Layer 3 of a small transformer language model trained on English Wikipedia (10 layers, counted from 0, width 64).
A neuron adds its activation times its output weights to the MLP's output. To switch it off is to set its activation to zero at one token and run the rest of the model.
A neuron's activation on a vector x is SiLU(gate . x) times (in . x), where the dot is the dot product.

Input weights of the MLP neurons that the questions are about. A number n stands for n times 0.0056.
n4 gate: -6 8 -19 -16 -86 -7 20 22 32 9 5 29 46 -47 -48 0 -35 -19 49 39 -19 -2 2 20 16 -43 46 -3 1 -1 64 6 35 8 47 42 12 -51 -12 14 2 21 7 -5 -14 2 -30 -14 -19 -31 10 23 17 -10 -15 41 -15 -7 23 -22 -41 26 11 3
n5 gate: -6 51 30 -33 -34 21 -14 -24 -58 -10 -38 -12 -17 -19 1 9 -2 12 -32 2 -28 -20 49 -45 41 32 -13 -15 -25 3 32 24 -49 -10 24 36 20 -28 -3 25 -17 -26 -4 -14 21 1 7 2 14 19 -8 -13 2 46 -37 -32 3 -46 2 -9 1 -55 -14 -17
n17 gate: 8 24 54 -37 -26 8 -9 21 38 -25 3 -12 12 21 16 46 22 64 24 -22 20 -13 -13 1 27 5 35 29 -30 -15 19 14 -2 -5 -1 31 -16 16 14 -41 -1 -14 30 6 8 -43 30 26 -1 -4 -24 7 -55 28 24 30 -20 -17 -23 8 25 67 -9 -6
n39 gate: -3 -13 15 -7 -3 -22 -2 -23 -4 11 14 12 3 -21 3 -26 -4 -20 7 26 27 -1 -34 5 27 -10 13 15 -1 -7 9 -17 -10 38 30 21 29 -10 -7 21 -17 -19 -14 -46 10 9 17 -2 59 -17 -7 29 -10 -24 -13 10 -24 9 -14 19 7 -35 54 0
n43 gate: -3 -5 28 12 95 36 33 5 -16 16 -55 -11 23 -56 15 -37 11 16 17 36 32 -38 14 15 -13 40 1 -43 -16 -32 -13 21 -27 4 -14 -44 -19 34 17 -22 11 -30 12 8 49 -20 30 -46 -11 13 -38 -4 41 -15 -11 -20 -53 -12 30 21 -29 -16 -9 -1
n52 gate: -4 5 -9 7 8 13 -12 -2 0 11 -28 -33 12 34 19 0 31 14 -1 17 5 24 22 5 -11 -19 -24 -21 -7 12 -20 -5 -2 -10 -26 3 -5 4 -3 -35 17 23 -42 -10 -3 -18 3 30 -5 -16 -15 -18 -24 18 30 2 0 -5 -2 -13 -9 31 -16 2
n67 gate: 39 4 49 -13 32 -14 -16 28 36 4 -42 -24 -9 -4 41 12 13 12 -7 28 28 -12 5 43 -22 -16 -43 -20 44 1 14 23 -40 -21 -4 -19 3 5 10 -6 2 32 -60 -3 30 -12 33 -15 -40 -9 -11 18 -63 2 23 56 36 20 37 20 -18 18 -3 -4
n86 gate: 18 42 12 19 -16 20 -46 -3 -14 -30 -2 4 33 6 -16 -12 9 -32 42 -4 -2 -27 -26 29 14 7 16 13 -39 -25 -18 -7 19 -15 58 -4 10 2 -33 0 -43 9 1 24 -23 -3 -1 33 13 -22 40 -29 15 -37 -50 22 29 -2 -13 -22 52 -27 17 -17
n91 gate: 7 5 3 32 15 -10 31 35 11 -22 41 -22 -35 13 49 -2 -37 31 33 22 -2 -16 8 -20 -21 34 -8 25 10 18 14 -18 4 -31 -6 -6 -40 4 4 13 -27 -15 23 -57 19 16 14 -24 -43 52 26 16 1 23 29 -12 1 -32 -34 -43 -25 -4 14 32
n92 gate: 51 -15 37 -34 -11 29 -13 14 -25 -12 36 -10 -10 40 -28 -11 -58 14 31 -15 -4 -10 -27 -78 24 11 3 -7 -46 -4 31 0 -36 41 20 -29 26 6 27 -25 -47 -28 -4 11 -4 -28 -63 -8 13 -38 -4 22 35 -7 -6 16 -4 1 43 12 18 4 31 11
n98 gate: -41 13 22 -22 -11 2 -5 32 -26 21 -65 16 3 -26 9 5 14 -14 15 -12 -57 -10 69 0 12 8 -32 19 -10 -29 23 4 1 10 29 -25 1 -23 -8 -8 -26 -36 4 -8 51 31 37 -15 58 9 53 8 26 -14 -22 35 4 -35 3 -24 -28 -45 22 -18
n100 gate: 22 -13 -4 -13 19 42 -15 21 -22 13 15 38 -33 41 7 -41 -19 -22 54 81 38 17 56 17 44 15 4 53 -42 0 36 -34 30 30 -26 -11 57 19 -19 -32 -44 -10 26 15 34 -18 -52 15 21 36 -21 42 -7 -14 -69 6 -11 -19 -13 -50 23 -14 31 22
n117 gate: -33 -15 11 -21 -19 1 3 7 53 27 8 46 18 -20 27 -11 -16 -21 1 -15 10 -14 -12 -11 46 10 20 14 -10 -21 1 17 12 2 18 -10 -4 10 -21 -1 -7 -14 -1 11 33 -4 -3 30 30 -9 -9 29 -19 15 -2 13 9 6 -7 43 -1 22 8 -4
n118 gate: 37 9 56 -43 11 -11 22 -8 -36 26 -20 -2 -48 -28 -41 34 -17 -6 27 2 -2 6 17 -54 -28 -21 47 5 0 -31 53 -60 4 7 10 11 -35 1 44 -4 -24 -25 -30 -8 40 -16 -31 -34 8 41 26 -20 46 -4 -20 37 -25 -58 -32 -86 36 4 17 57
n126 gate: 31 8 -66 38 -19 12 -18 -20 -18 0 -13 4 40 1 21 3 3 -18 -11 1 -48 -9 -19 -13 11 45 6 -28 4 -25 -38 25 -18 -5 -1 0 11 -23 0 -23 -2 -12 -19 9 10 -41 23 -5 12 -22 41 9 -10 -17 -7 19 -6 11 8 -31 -26 0 9 30
n4 in: -26 -28 45 -31 46 6 -16 -17 0 -29 18 17 -42 39 29 -25 33 -10 -25 -13 0 16 11 10 -12 66 -42 12 3 26 -19 -4 -25 -4 -26 -6 0 25 -12 -5 -8 -41 -18 -12 9 15 32 14 20 0 4 -36 9 38 -40 -37 35 2 -48 -2 31 -2 -1 2
n5 in: 3 32 25 -22 -2 18 6 -25 -3 -14 -9 -7 -8 -25 -8 23 10 23 -8 29 -4 -38 33 -54 1 9 -25 -18 -44 -10 22 -2 -28 -26 0 -13 23 -15 43 13 -47 -12 -2 0 -1 8 15 -20 -1 4 4 -28 -2 18 -27 -3 -4 -18 -7 -14 -6 -39 -19 19
n17 in: 26 23 -16 51 56 -18 -49 29 22 35 -36 -46 37 -31 29 39 -39 -25 -51 42 -5 -11 9 -17 -41 30 -26 13 50 -47 -13 0 30 4 7 -44 16 -4 -19 17 1 -34 -17 -43 -15 19 61 -29 18 -30 -3 -84 18 -23 -5 -17 24 51 51 -2 -5 -24 -15 -22
n39 in: 1 -55 23 -5 -20 19 5 -22 -63 -36 -15 45 -39 -8 19 20 12 -35 73 -46 -77 22 -47 68 12 20 -3 41 1 6 18 28 -28 7 -1 29 -33 -53 17 -85 26 5 21 -36 19 35 -18 1 -3 0 -51 -13 -18 -23 76 -79 -37 -20 -23 -1 15 -23 54 10
n43 in: 27 -7 13 10 22 2 45 5 -20 -24 -20 -18 -19 13 65 -34 23 -24 18 -5 -40 -36 19 -28 -1 33 49 -18 -7 1 4 27 1 -12 8 -3 -9 -34 35 -22 -59 38 38 -14 22 14 50 6 6 -1 50 -23 30 -30 75 23 22 -15 2 -2 -15 -11 55 -1
n52 in: -40 -50 -8 -14 -25 45 -18 -21 7 54 35 47 -18 18 -17 34 -48 1 -14 26 28 -2 33 12 -32 6 22 -7 15 14 -35 -43 51 25 -47 3 9 -36 0 27 11 47 -20 -19 2 -23 11 -21 27 -1 -49 -9 -16 -1 25 6 -14 -21 -30 40 3 4 -8 -6
n67 in: 20 -6 4 24 -3 -4 -35 4 45 -5 -1 -20 -4 2 30 31 -2 3 -29 18 -15 10 1 -8 -43 0 -9 -2 33 -29 -27 54 -5 14 23 -61 0 2 10 -24 14 24 -39 -9 -7 27 18 -34 -23 0 5 6 -16 -10 -7 -13 -11 19 24 -11 -26 14 -42 10
n86 in: 1 -12 7 6 20 -13 25 -33 -9 13 5 1 -17 15 15 17 23 -8 -4 48 -27 30 21 10 13 -29 28 38 30 -33 -42 5 47 5 -17 31 -8 40 -30 28 -2 20 -2 -31 -5 -2 -2 44 48 -16 -7 12 57 -7 7 37 -13 40 -34 -14 45 -15 7 1
n91 in: -9 23 -8 20 7 7 12 20 16 1 33 -10 -33 55 1 19 14 33 43 4 -22 -54 -27 -31 -18 -27 -24 -7 12 22 19 -53 -23 -10 -1 -12 -25 -8 -26 18 -9 -23 43 -31 22 -6 9 27 -17 9 -2 16 36 -9 34 7 30 -19 -6 9 40 9 21 42
n92 in: -36 41 17 -39 -38 -51 -8 -7 6 10 35 54 -21 -3 7 15 13 -7 8 41 -15 41 -47 -30 -44 54 -25 43 11 14 16 10 -24 9 3 -14 6 43 25 -51 2 16 -9 59 19 -32 -11 -54 -68 14 -32 4 -20 65 -65 -4 -18 20 -4 -8 20 -43 10 12
n98 in: 28 6 2 18 -4 27 41 -54 12 50 27 -44 -6 0 1 -72 19 -28 30 3 42 3 0 -20 -53 -30 14 -11 -4 7 -41 24 31 3 -51 -25 -56 43 22 12 -16 69 -61 20 -4 35 4 15 -48 33 -10 -21 -17 44 -19 49 -44 -10 -1 57 -31 -45 -10 34
n100 in: -18 -21 9 -1 13 25 22 2 -4 -14 18 22 -19 0 4 -33 6 -53 77 61 -12 0 36 -24 22 -5 2 19 -33 -2 61 -23 18 26 1 -2 33 5 15 -7 -57 -23 -4 26 19 -10 -12 29 44 34 -26 6 55 -32 42 25 -22 -28 3 -75 45 6 86 53
n117 in: 37 13 28 -7 -31 -16 -10 -17 15 12 3 -4 42 20 87 -57 -63 16 21 -3 -73 13 -9 -32 -28 3 14 -17 -29 17 88 40 -16 13 9 -4 22 20 10 -1 -57 48 -81 -39 -39 18 17 -18 42 33 46 -20 94 -40 1 23 -66 -6 14 50 14 48 -3 -25
n118 in: 67 33 65 1 31 20 13 -6 11 7 10 -24 -1 7 6 -9 -8 32 -3 -40 47 -14 37 -10 41 24 7 -14 3 17 7 -45 5 -2 41 17 4 -10 -29 5 14 44 1 29 34 63 -3 20 19 24 -37 24 5 38 47 -28 -8 -11 1 -11 23 7 -48 -18
n126 in: -13 -16 -6 -12 19 -29 44 15 36 -22 -29 10 -54 22 8 11 35 -10 39 -14 -13 -8 6 66 -17 -29 18 13 14 35 18 -18 7 -1 -9 23 -29 -23 45 -34 -26 29 29 -34 -29 37 -48 4 -25 59 -2 14 -22 21 42 -3 34 -3 8 -6 -36 1 17 9

Output weights of the MLP neurons that the questions are about. A number n stands for n times 0.011.
n4: -33 1 44 -22 -36 21 7 32 4 -25 15 84 27 -5 -18 5 -40 -12 17 19 -6 31 21 20 2 17 -6 -8 -13 37 22 -16 -1 3 -18 33 7 -32 -14 17 7 -36 14 -25 -36 26 -17 2 1 -11 5 4 8 39 -15 30 -8 -11 -22 10 -23 -22 5 -6
n5: 7 12 -29 28 25 -32 5 -5 18 -2 13 -18 -1 8 -26 42 -5 -28 10 -14 16 24 -51 4 -17 3 3 21 33 32 -30 16 36 11 -22 -4 -4 16 -24 -5 31 4 34 40 -15 -5 -15 25 -22 -20 -14 11 -2 -32 21 1 2 13 -25 36 -56 51 3 4
n17: -19 -31 -45 55 8 14 -8 -24 7 1 -36 -11 15 -3 -2 -23 -53 5 -40 14 -12 -38 -42 17 -20 15 -8 -52 38 -20 37 18 73 13 -30 -24 45 12 -28 45 1 -5 -17 -28 2 37 25 -17 38 57 17 -24 49 -18 -10 -22 42 21 6 -12 28 12 21 -37
n39: -6 -49 29 37 3 5 7 -30 -29 -16 -22 19 -17 -23 -14 28 23 -49 4 -64 -79 26 7 72 8 42 -8 8 3 -8 4 -7 -33 -22 -13 50 -64 -43 17 -64 31 9 10 -33 17 22 7 26 21 -2 -3 23 -13 -25 85 -87 -19 -2 -30 -21 -28 -19 25 24
n43: -4 -24 45 5 62 50 25 1 -16 -31 -40 -6 -3 -22 -11 -29 22 32 29 -4 15 -8 8 29 11 10 38 -57 -17 1 27 52 4 10 -1 -24 -11 30 44 3 -10 -35 -13 -15 -45 -33 22 -63 -16 37 -8 27 53 0 -8 -5 -41 27 12 29 15 20 12 -5
n52: 25 40 16 37 7 -67 19 23 6 -15 -17 -54 13 -8 21 -23 58 22 5 -21 4 13 -10 -6 30 -11 -18 -5 -23 6 10 44 -39 -24 41 10 -7 43 2 -37 21 -48 19 20 -13 6 15 11 -30 18 25 8 13 13 -13 -11 24 -1 15 -34 -14 8 20 11
n67: 2 -58 -53 24 -31 19 -13 -36 -23 24 14 -27 13 30 2 16 12 22 -9 13 -28 22 -2 -44 15 15 37 -2 4 -13 -24 -17 68 -18 -21 1 -24 -31 -18 1 10 -15 40 -7 -43 21 -27 20 10 -1 -1 -29 36 -21 -15 -46 -50 -9 -13 9 12 8 3 -9
n86: 7 -49 -19 -12 -16 -27 -6 -7 -18 18 -2 -10 -29 -10 -3 5 -17 42 -55 -29 17 15 20 -17 -12 33 12 0 39 30 61 31 -22 20 -67 -7 3 -7 -3 -26 25 -79 -15 6 11 9 11 -42 -34 0 -21 18 -16 13 45 -51 -43 -20 16 30 -86 15 3 20
n91: -6 -32 -23 -8 10 30 7 9 -6 -44 -32 -23 -1 3 -26 24 45 5 20 -6 21 2 28 -21 18 1 -19 19 -12 5 11 9 -5 -1 9 -25 13 -37 -3 -51 43 31 21 33 -15 13 -14 38 19 -3 -29 13 -23 -3 -21 -54 -22 -9 -16 -24 -43 -5 -42 -24
n92: -40 31 -7 -29 -32 11 3 12 -20 -10 -64 -12 -14 22 -59 -14 -53 -13 -45 1 42 54 -46 19 -4 -10 -25 -20 -4 20 17 8 22 -11 25 -13 -2 3 14 27 10 -45 -17 77 1 -14 -8 -13 3 11 -10 7 -50 -8 14 -63 -4 -22 -44 -14 -58 42 4 -5
n98: -3 5 3 -18 -12 -10 -14 -38 -10 25 75 -48 20 -5 55 -36 -21 18 27 14 3 11 54 10 -13 17 -8 21 -27 -14 -54 -26 10 35 -34 -32 -44 -11 6 21 -21 24 -31 25 -4 36 -27 -19 8 22 -3 -8 1 21 -47 41 -41 -19 -13 8 -41 -5 -17 78
n100: -8 -12 4 30 1 29 -30 -20 15 -8 7 9 -9 31 11 -25 -18 20 -13 26 5 -25 -24 14 59 12 -1 -37 42 3 -45 -2 60 -16 9 6 98 38 11 -39 -12 33 -4 -5 21 -52 -21 -19 19 15 -25 12 15 34 -15 10 -26 -31 20 -2 -28 62 24 51
n117: 41 39 23 -28 -35 -46 -17 -9 18 17 27 -29 -2 41 60 -70 -37 38 24 -19 -78 17 13 -29 -20 9 21 -9 -39 -1 60 50 -33 10 38 -18 18 -19 -7 -21 -61 21 -62 -62 -7 18 28 -34 30 23 25 -40 93 -28 -11 34 -62 -27 32 43 -18 17 13 -41
n118: -15 8 -13 -6 6 -2 -24 -7 7 36 54 -1 33 3 -13 -6 -21 -28 23 -3 -39 -47 -6 16 -13 27 5 18 -3 -3 -15 -1 -33 -43 45 -31 27 7 6 38 5 -3 -44 29 -14 14 36 1 -31 -65 23 4 25 19 32 4 -26 6 6 30 44 -11 33 -19
n126: -15 -15 22 6 8 22 -21 -15 -23 4 51 -8 16 -1 -15 -5 -31 20 -20 30 12 25 4 -60 10 0 -30 20 -8 -40 9 31 35 -14 36 -6 8 13 -21 5 13 -23 -43 -6 24 -7 37 -2 39 -35 -24 -18 12 -22 -8 -11 -21 8 -1 14 38 13 -11 27

Each question names a token from some text and the token that comes next. It shows the vector x that enters the MLP there. A number n stands for n times 0.043.

Then comes g, the gradient of the next token's log-probability with respect to the MLP's output, scaled to length 1. A neuron's effect is roughly proportional to its activation times (output weights . g). A number n stands for n times 0.0047.

"have ", then "deep "
x: 38 17 -29 8 -9 -25 0 9 -9 -9 1 -16 -5 6 3 8 13 26 -13 -16 -10 -11 -2 -12 24 7 3 -3 7 40 -4 -14 -24 11 -23 14 11 -1 1 -2 -5 18 -12 15 -4 -14 -2 -30 4 14 -21 -36 -25 0 24 -11 3 -5 22 -22 -42 28 20 49
g: -4 -49 -3 -22 -8 36 -8 -30 64 -16 -29 15 46 -12 -30 6 11 25 10 59 11 40 7 -43 -36 11 -10 11 -30 21 -25 -22 -30 19 -2 -1 21 33 13 34 -14 0 -4 -34 -17 37 2 51 22 -6 -8 -9 -29 -17 -21 17 -25 60 -16 -5 -34 -31 -5 23
Which two neurons, each switched off alone, lower its probability most, in order? n126, n52

"did ", then "not"
x: 7 22 -19 3 24 21 -19 -11 -20 19 -7 14 4 3 -11 -1 26 4 -12 -23 -14 3 0 -15 9 0 -3 -5 -14 27 13 1 -29 -6 -33 19 16 -22 0 -16 9 15 -19 2 -17 -36 -46 -1 4 12 -10 -38 -29 21 14 -16 -21 22 21 1 -26 19 -6 56
g: 9 -1 39 -24 -33 26 20 -10 -31 -49 30 -41 38 -31 -20 -20 -36 -33 -14 9 -17 48 65 1 9 -14 16 -16 -28 17 -42 54 10 12 19 19 24 18 -14 7 11 -17 -12 31 10 23 -46 15 12 0 -40 33 2 30 -26 -35 -48 -11 -10 3 13 -3 -28 6
Which two neurons, each switched off alone, lower its probability most, in order? n126, n92

"Dr", then "ut"
x: 21 23 -27 29 -2 5 -19 -27 -33 -4 -22 -17 27 29 -10 25 30 8 34 -44 -4 14 -19 25 -23 10 -7 11 16 -12 -17 -10 -20 -22 26 -7 28 -3 5 -9 -20 45 -9 10 -21 -1 -21 0 11 -13 -10 10 -13 -1 -16 -17 13 6 1 -15 -7 26 -3 -3
g: -40 30 5 -10 25 -54 -4 17 18 -12 21 22 32 -1 20 -5 -56 -3 42 8 48 -5 13 -18 45 5 -19 -11 -19 -17 -31 53 -12 -11 -12 -4 -17 22 33 -2 17 34 -17 -36 -23 -12 19 87 7 42 26 -33 -3 1 -14 -35 -45 5 10 1 12 -7 5 -4
Which two neurons, each switched off alone, lower its probability most, in order? n86, n126

"a ", then "tra"
x: 14 8 -11 26 17 -5 -33 7 2 -10 7 -11 -7 3 -16 34 14 33 3 -3 -12 27 -5 -19 2 25 -3 -22 12 26 23 -8 -30 -18 6 21 -16 -4 9 -2 9 8 13 12 -2 -20 5 -6 21 6 -25 -11 -17 -4 4 -13 -10 -32 -28 12 -43 17 -1 39
g: 6 -13 -17 24 -8 -34 -25 -38 -25 -41 41 7 8 -3 -14 -21 8 -11 1 58 53 45 12 -33 9 13 9 26 -32 29 -21 -15 -11 -41 -62 21 3 -7 -4 18 -3 10 -21 2 11 25 -35 -4 20 -38 7 -12 -13 16 -33 6 -6 50 -26 -40 24 -70 6 5
Which neuron, switched off, lowers the next token's probability most? n17

"of ", then "P"
x: 22 -15 -18 7 38 -2 -17 22 3 -17 -8 -17 2 -15 -7 41 9 12 -12 -28 10 25 6 -15 15 0 9 -9 7 14 18 -40 -25 5 -25 0 16 -7 -3 -7 6 22 -6 25 -11 -1 -11 -14 -2 32 2 -29 -14 25 0 -39 -15 -27 -3 -9 -48 11 3 -3
g: 25 34 -12 8 -4 32 -66 -9 5 -17 -16 -19 -11 26 -21 46 -11 -16 0 -6 -2 12 9 13 43 50 5 -18 -26 38 -61 2 -21 -59 7 -1 -35 28 11 15 -18 23 -9 -16 -47 5 6 -29 42 -53 -21 10 17 10 -21 -18 2 -45 27 17 -33 28 20 11
Which neuron, switched off, lowers the next token's probability most? n118

"work ", then "was "
x: 3 12 -55 12 -25 17 -17 5 6 30 7 -21 -7 6 -14 11 11 -4 6 -12 0 7 -9 -7 25 31 5 -4 5 17 29 8 -18 -10 -13 -2 21 -18 9 7 -12 -20 -15 27 -28 -4 -10 -36 -31 -21 -13 4 -7 5 22 -42 -10 -5 28 -6 -33 27 -14 22
g: 18 11 -20 -39 -38 4 3 5 -27 -1 -19 -29 -22 8 -6 -9 32 25 -39 27 -31 -45 19 -13 18 -9 44 3 39 4 22 -26 -40 50 41 53 8 -2 -13 5 17 -28 15 24 19 -41 -12 8 -21 -2 19 11 33 -22 9 -19 30 -41 -28 -41 -4 -4 74 7
Which neuron, switched off, lowers the next token's probability most? n4

"in ", then "Nam"
x: 40 -8 -31 -6 6 10 -2 10 -4 -4 2 -32 -7 4 -1 32 -5 26 4 -26 12 11 -6 0 5 -3 10 -13 -6 12 25 -26 -22 16 4 21 21 -3 7 -26 7 -13 -20 20 -20 -6 -9 -20 -1 39 -4 -31 -15 -6 -2 -12 -12 10 -17 10 -45 7 34 4
g: -31 -61 -7 21 45 27 42 5 10 -8 1 -4 19 -21 -8 -18 -49 -14 -33 12 9 47 -58 -18 -32 30 -38 -23 -16 -38 -24 8 -20 -17 -36 -5 4 45 -28 34 -26 12 -7 -26 -14 18 62 3 -8 -26 -25 -25 18 6 45 -11 -8 18 4 4 -9 -31 -15 7
Which neuron, switched off, raises the next token's probability most? n17

"ages ", then "all "
x: 24 15 -18 11 -6 -22 -5 17 -2 25 5 -10 -5 7 1 28 48 8 -1 2 -29 12 -26 -13 6 36 4 -3 3 40 16 -19 -38 -23 -21 2 7 2 16 -2 2 -25 2 -5 -25 4 -23 -31 21 4 -18 -7 -35 0 16 -42 -18 10 8 -1 -35 9 -16 9
g: -26 -24 5 -62 -16 27 14 -19 23 -4 -13 -4 19 -19 4 -20 4 39 5 0 -14 30 47 23 -10 -1 -16 32 -67 41 4 -20 -43 17 -11 34 2 57 -34 18 6 38 1 43 -29 17 -47 14 24 32 23 -22 -1 34 -23 25 -17 13 15 9 5 49 -3 13
Which neuron, switched off, lowers the next token's probability most? n98

"was ", then "President "
x: -8 37 -24 2 -18 -9 1 12 -23 3 -19 1 -5 18 0 16 -19 10 -7 -7 11 12 4 -11 11 19 13 -27 -13 30 6 -21 -27 -2 -13 18 -13 -7 -10 -6 -1 15 -32 21 -22 -34 -14 -28 26 11 -26 -24 -29 18 35 -20 -13 -2 12 3 -27 17 0 34
g: -36 -37 -30 41 61 19 28 5 16 7 -12 -26 -27 -8 23 38 20 -1 30 -12 -3 -9 -48 5 -39 16 -24 -5 5 16 13 8 35 -11 -19 14 18 -40 34 -19 8 16 13 -13 48 4 10 68 -3 1 -14 -17 20 8 15 27 -43 -64 15 24 -34 -7 34 -24
Which two neurons, each switched off alone, lower its probability most, in order? n5, n86

"a ", then "miss"
x: 16 2 -13 24 3 3 -34 1 7 -19 9 -13 -7 3 -15 42 1 29 4 -4 -10 21 -3 -18 9 17 -8 -16 10 34 32 -7 -25 -18 8 22 -17 -6 11 -6 7 10 8 11 -10 -15 13 -1 19 14 -22 -3 -20 -8 -1 -7 -19 -30 -30 1 -46 13 7 35
g: -24 2 -15 8 -16 -16 -4 -29 -17 -33 -10 29 -26 -9 -31 -20 -37 -5 -4 -19 22 -8 -12 8 6 -23 31 -3 10 -20 -8 -21 -43 -16 6 -37 10 40 31 -10 -49 0 -48 0 -11 -60 54 10 -17 14 41 -28 -60 -44 24 53 32 20 30 14 -4 -26 -16 20
Which neuron, switched off, raises the next token's probability most? n91

"1", then ". "
x: 22 16 -5 -12 30 20 -7 31 -19 36 22 -37 -9 4 -18 8 21 -9 41 -2 3 -19 -2 -26 19 13 10 0 -18 -20 0 3 15 -18 -6 24 -8 27 -2 -13 -23 14 -27 -14 11 1 -17 -5 39 17 2 -10 54 -14 -21 -39 -6 -27 6 -5 -13 9 4 11
g: -54 23 40 -6 8 20 15 -7 -3 12 16 -7 12 -16 21 16 3 -21 49 -20 31 -35 14 26 46 -50 0 -47 43 -19 29 -43 20 -25 13 -34 36 -20 3 17 19 3 -9 44 31 -6 1 -50 -23 14 -46 -35 12 1 10 31 43 -14 6 27 5 22 -19 22
Which neuron, switched off, lowers the next token's probability most? n100

"of ", then "Kat"
x: 24 -19 -18 8 36 -3 -17 19 9 -16 -11 -16 2 -12 -10 44 0 15 -9 -27 15 25 5 -24 10 0 8 -4 5 10 21 -42 -27 6 -18 1 29 -4 -2 -10 4 27 -13 20 -8 4 -6 -14 -2 30 0 -32 -11 19 5 -27 -21 -15 -10 -14 -46 11 4 5
g: 14 -8 -24 11 -1 14 -2 -7 10 -2 43 22 -41 10 -38 -44 -42 -13 -14 29 24 17 -37 -1 18 32 -19 -13 -20 -24 -17 -10 15 26 -15 13 -36 42 59 -5 -12 -29 -31 -30 -26 29 16 -4 -15 17 -21 69 -14 -32 31 -4 7 14 -59 -9 37 -35 36 -6
Which neuron, switched off, lowers the next token's probability most? n118

"and ", then "in "
x: 18 -1 -14 1 0 -3 -22 17 0 -8 -4 -22 -4 14 -13 8 2 -4 -24 -26 1 2 13 0 14 -11 2 2 6 8 25 5 -18 9 -14 15 19 -8 13 -2 20 24 -24 38 -29 -19 -12 -8 1 -23 2 -11 -22 6 3 -55 -4 -29 -7 -19 -52 16 39 10
g: -37 17 0 19 -14 22 17 6 47 31 6 64 6 21 -35 -10 14 34 -9 23 32 -1 -31 5 -47 8 24 3 6 -29 47 -45 25 -10 -61 -13 34 -25 -24 -24 -8 22 -29 -21 -4 -1 37 -5 -43 -48 -14 11 -10 -47 1 -35 19 12 31 19 -12 -9 3 -16
Which neuron, switched off, lowers the next token's probability most? n86

", ", then "a "
x: 13 27 -21 -4 26 -1 -20 22 -10 -13 -7 -12 -5 20 -6 10 -9 -3 3 9 -9 29 10 -42 6 -2 18 -5 -2 19 24 -54 -21 26 -35 -18 26 -8 -1 -17 -7 -5 -6 34 -5 -8 -18 17 3 18 -20 -13 6 0 3 -46 3 -18 0 -4 -40 9 22 1
g: 15 -22 27 -28 -32 -19 11 8 -26 48 -36 -22 27 -3 -7 61 -16 20 -18 -26 10 -6 28 18 -22 -17 37 -15 -1 31 -48 -2 -41 30 19 26 14 3 12 1 -22 52 -43 15 29 -33 5 34 10 30 -2 -42 -9 -59 -10 14 -21 -9 9 18 -48 24 -5 -26
Which neuron, switched off, lowers the next token's probability most? n92

"other", then ", "
x: 20 39 -18 27 -3 -11 -2 -12 -10 -10 -8 -32 0 53 -32 6 26 -2 -9 20 -5 -20 -2 23 33 12 1 0 9 28 28 2 -3 -8 31 23 36 36 -2 -27 14 30 2 4 -25 -5 -2 -14 -4 20 4 -28 27 8 -9 -39 -2 20 0 -6 -14 -5 7 -1
g: 28 -36 2 -32 44 38 -30 41 -5 10 23 -13 -20 20 9 19 -18 -48 33 57 -2 -31 17 38 34 -13 39 -7 -1 -26 9 -47 16 0 24 28 7 -35 -14 -11 -12 -2 -32 -11 -18 -38 -28 17 25 37 -6 2 18 -47 15 55 -19 -30 23 -33 -8 1 -15 -13
Which neuron, switched off, lowers the next token's probability most? n52

"that ", then "I "
x: 15 0 -34 31 1 -17 -24 6 1 -4 15 -2 -17 16 -13 8 15 2 -16 21 6 -23 16 -12 22 21 -17 -10 -4 31 14 1 0 36 2 10 21 9 -5 -20 22 15 -5 15 -25 -12 -15 -8 -30 28 -8 -8 11 -7 4 -46 -18 -27 11 -24 -36 18 26 20
g: -15 -34 26 -16 28 31 27 15 44 -28 38 -17 -15 -36 -53 -28 4 -25 0 43 -29 47 2 24 -8 16 41 -27 -38 -16 -49 -25 36 24 -8 -9 13 10 16 -13 -31 -9 -26 -34 6 5 -3 26 17 -21 -5 37 -25 29 6 3 -49 36 21 -7 -34 -11 29 -27
Which neuron, switched off, lowers the next token's probability most? n100

"Bat", then "ti"
x: -1 11 -51 3 6 -16 -8 2 -15 -39 -11 -6 15 19 -12 16 31 15 -10 10 12 26 -34 4 -8 -9 -7 -13 15 30 -26 -16 -9 -77 -6 -14 29 -19 7 -19 6 60 -33 -11 -29 9 -12 -16 16 13 1 6 23 -6 3 -14 4 -9 -5 -6 -15 -7 3 -6
g: -16 -9 -9 -5 31 -16 -11 38 10 -9 25 23 20 34 38 -24 7 -24 -15 11 -23 -27 7 -15 -6 -32 -9 -86 20 40 18 28 -26 -22 -43 10 6 18 -42 -54 1 6 -8 -12 -1 -42 -15 -20 34 18 -6 45 23 -13 -35 1 2 -51 7 -10 23 -33 5 -45
Which neuron, switched off, lowers the next token's probability most? n100

"5 ", then "when "
x: 10 9 -49 19 4 -17 -27 16 -20 -1 26 -4 10 32 -19 28 -4 -7 15 -16 10 13 3 -11 6 -7 -5 2 -11 4 32 5 -12 -11 -28 -11 -1 17 -3 -34 -8 13 2 -19 1 -12 -16 -39 -23 8 -13 1 27 -2 -20 -29 -20 1 7 8 -42 -2 -1 16
g: -24 33 1 -21 6 5 -6 15 13 19 13 17 -65 14 3 -63 -9 34 17 30 27 17 36 -35 14 21 33 -6 10 -13 53 -32 23 26 -17 -17 37 18 2 -43 60 -35 -16 35 18 -21 27 17 0 39 10 17 5 -38 8 19 16 9 -24 1 53 3 16 24
Which neuron, switched off, lowers the next token's probability most? n92

"un", then "ting "
x: -13 16 -5 3 -21 0 11 17 1 -22 14 2 0 -14 5 26 17 16 -28 -7 -14 10 21 -2 9 31 -8 -12 -17 33 -9 6 -11 -47 30 6 20 -2 -4 6 19 49 -14 -2 -8 -34 3 -10 34 16 -19 -34 25 -6 20 -4 -15 17 -14 -42 -30 2 0 -8
g: -40 26 -13 -35 -26 40 -21 21 -9 -3 26 29 44 31 7 31 -15 4 -19 15 2 -19 13 34 -27 -57 -20 4 -22 43 -13 -6 3 -7 -48 -14 18 -1 -3 -37 15 -38 56 74 30 -4 -14 -14 17 39 1 -4 -3 50 -21 -6 3 -17 -17 11 15 22 -33 -15
Which neuron, switched off, lowers the next token's probability most? n117

"lied ", then "Commission"
x: 4 -9 -22 4 -24 8 -5 -8 11 12 12 -22 0 6 -12 6 5 16 16 -24 17 -2 7 -10 -15 10 5 0 20 16 5 -13 -33 -37 -21 8 15 -7 -2 -18 2 3 -13 31 -13 -16 12 -24 -5 -3 -13 -11 11 8 -7 -72 -17 -8 23 2 -45 13 -23 49
g: -23 49 36 -15 32 -15 30 55 37 32 -15 -2 -19 -39 43 -17 -18 1 46 -25 -1 -15 2 -16 -10 -1 -39 12 6 9 28 -35 74 -1 55 3 -15 -24 -2 -22 -29 -6 -4 -2 68 1 34 -15 -30 -13 18 -9 -7 10 -10 30 -12 0 7 -10 8 0 -37 21
Which neuron, switched off, lowers the next token's probability most? n67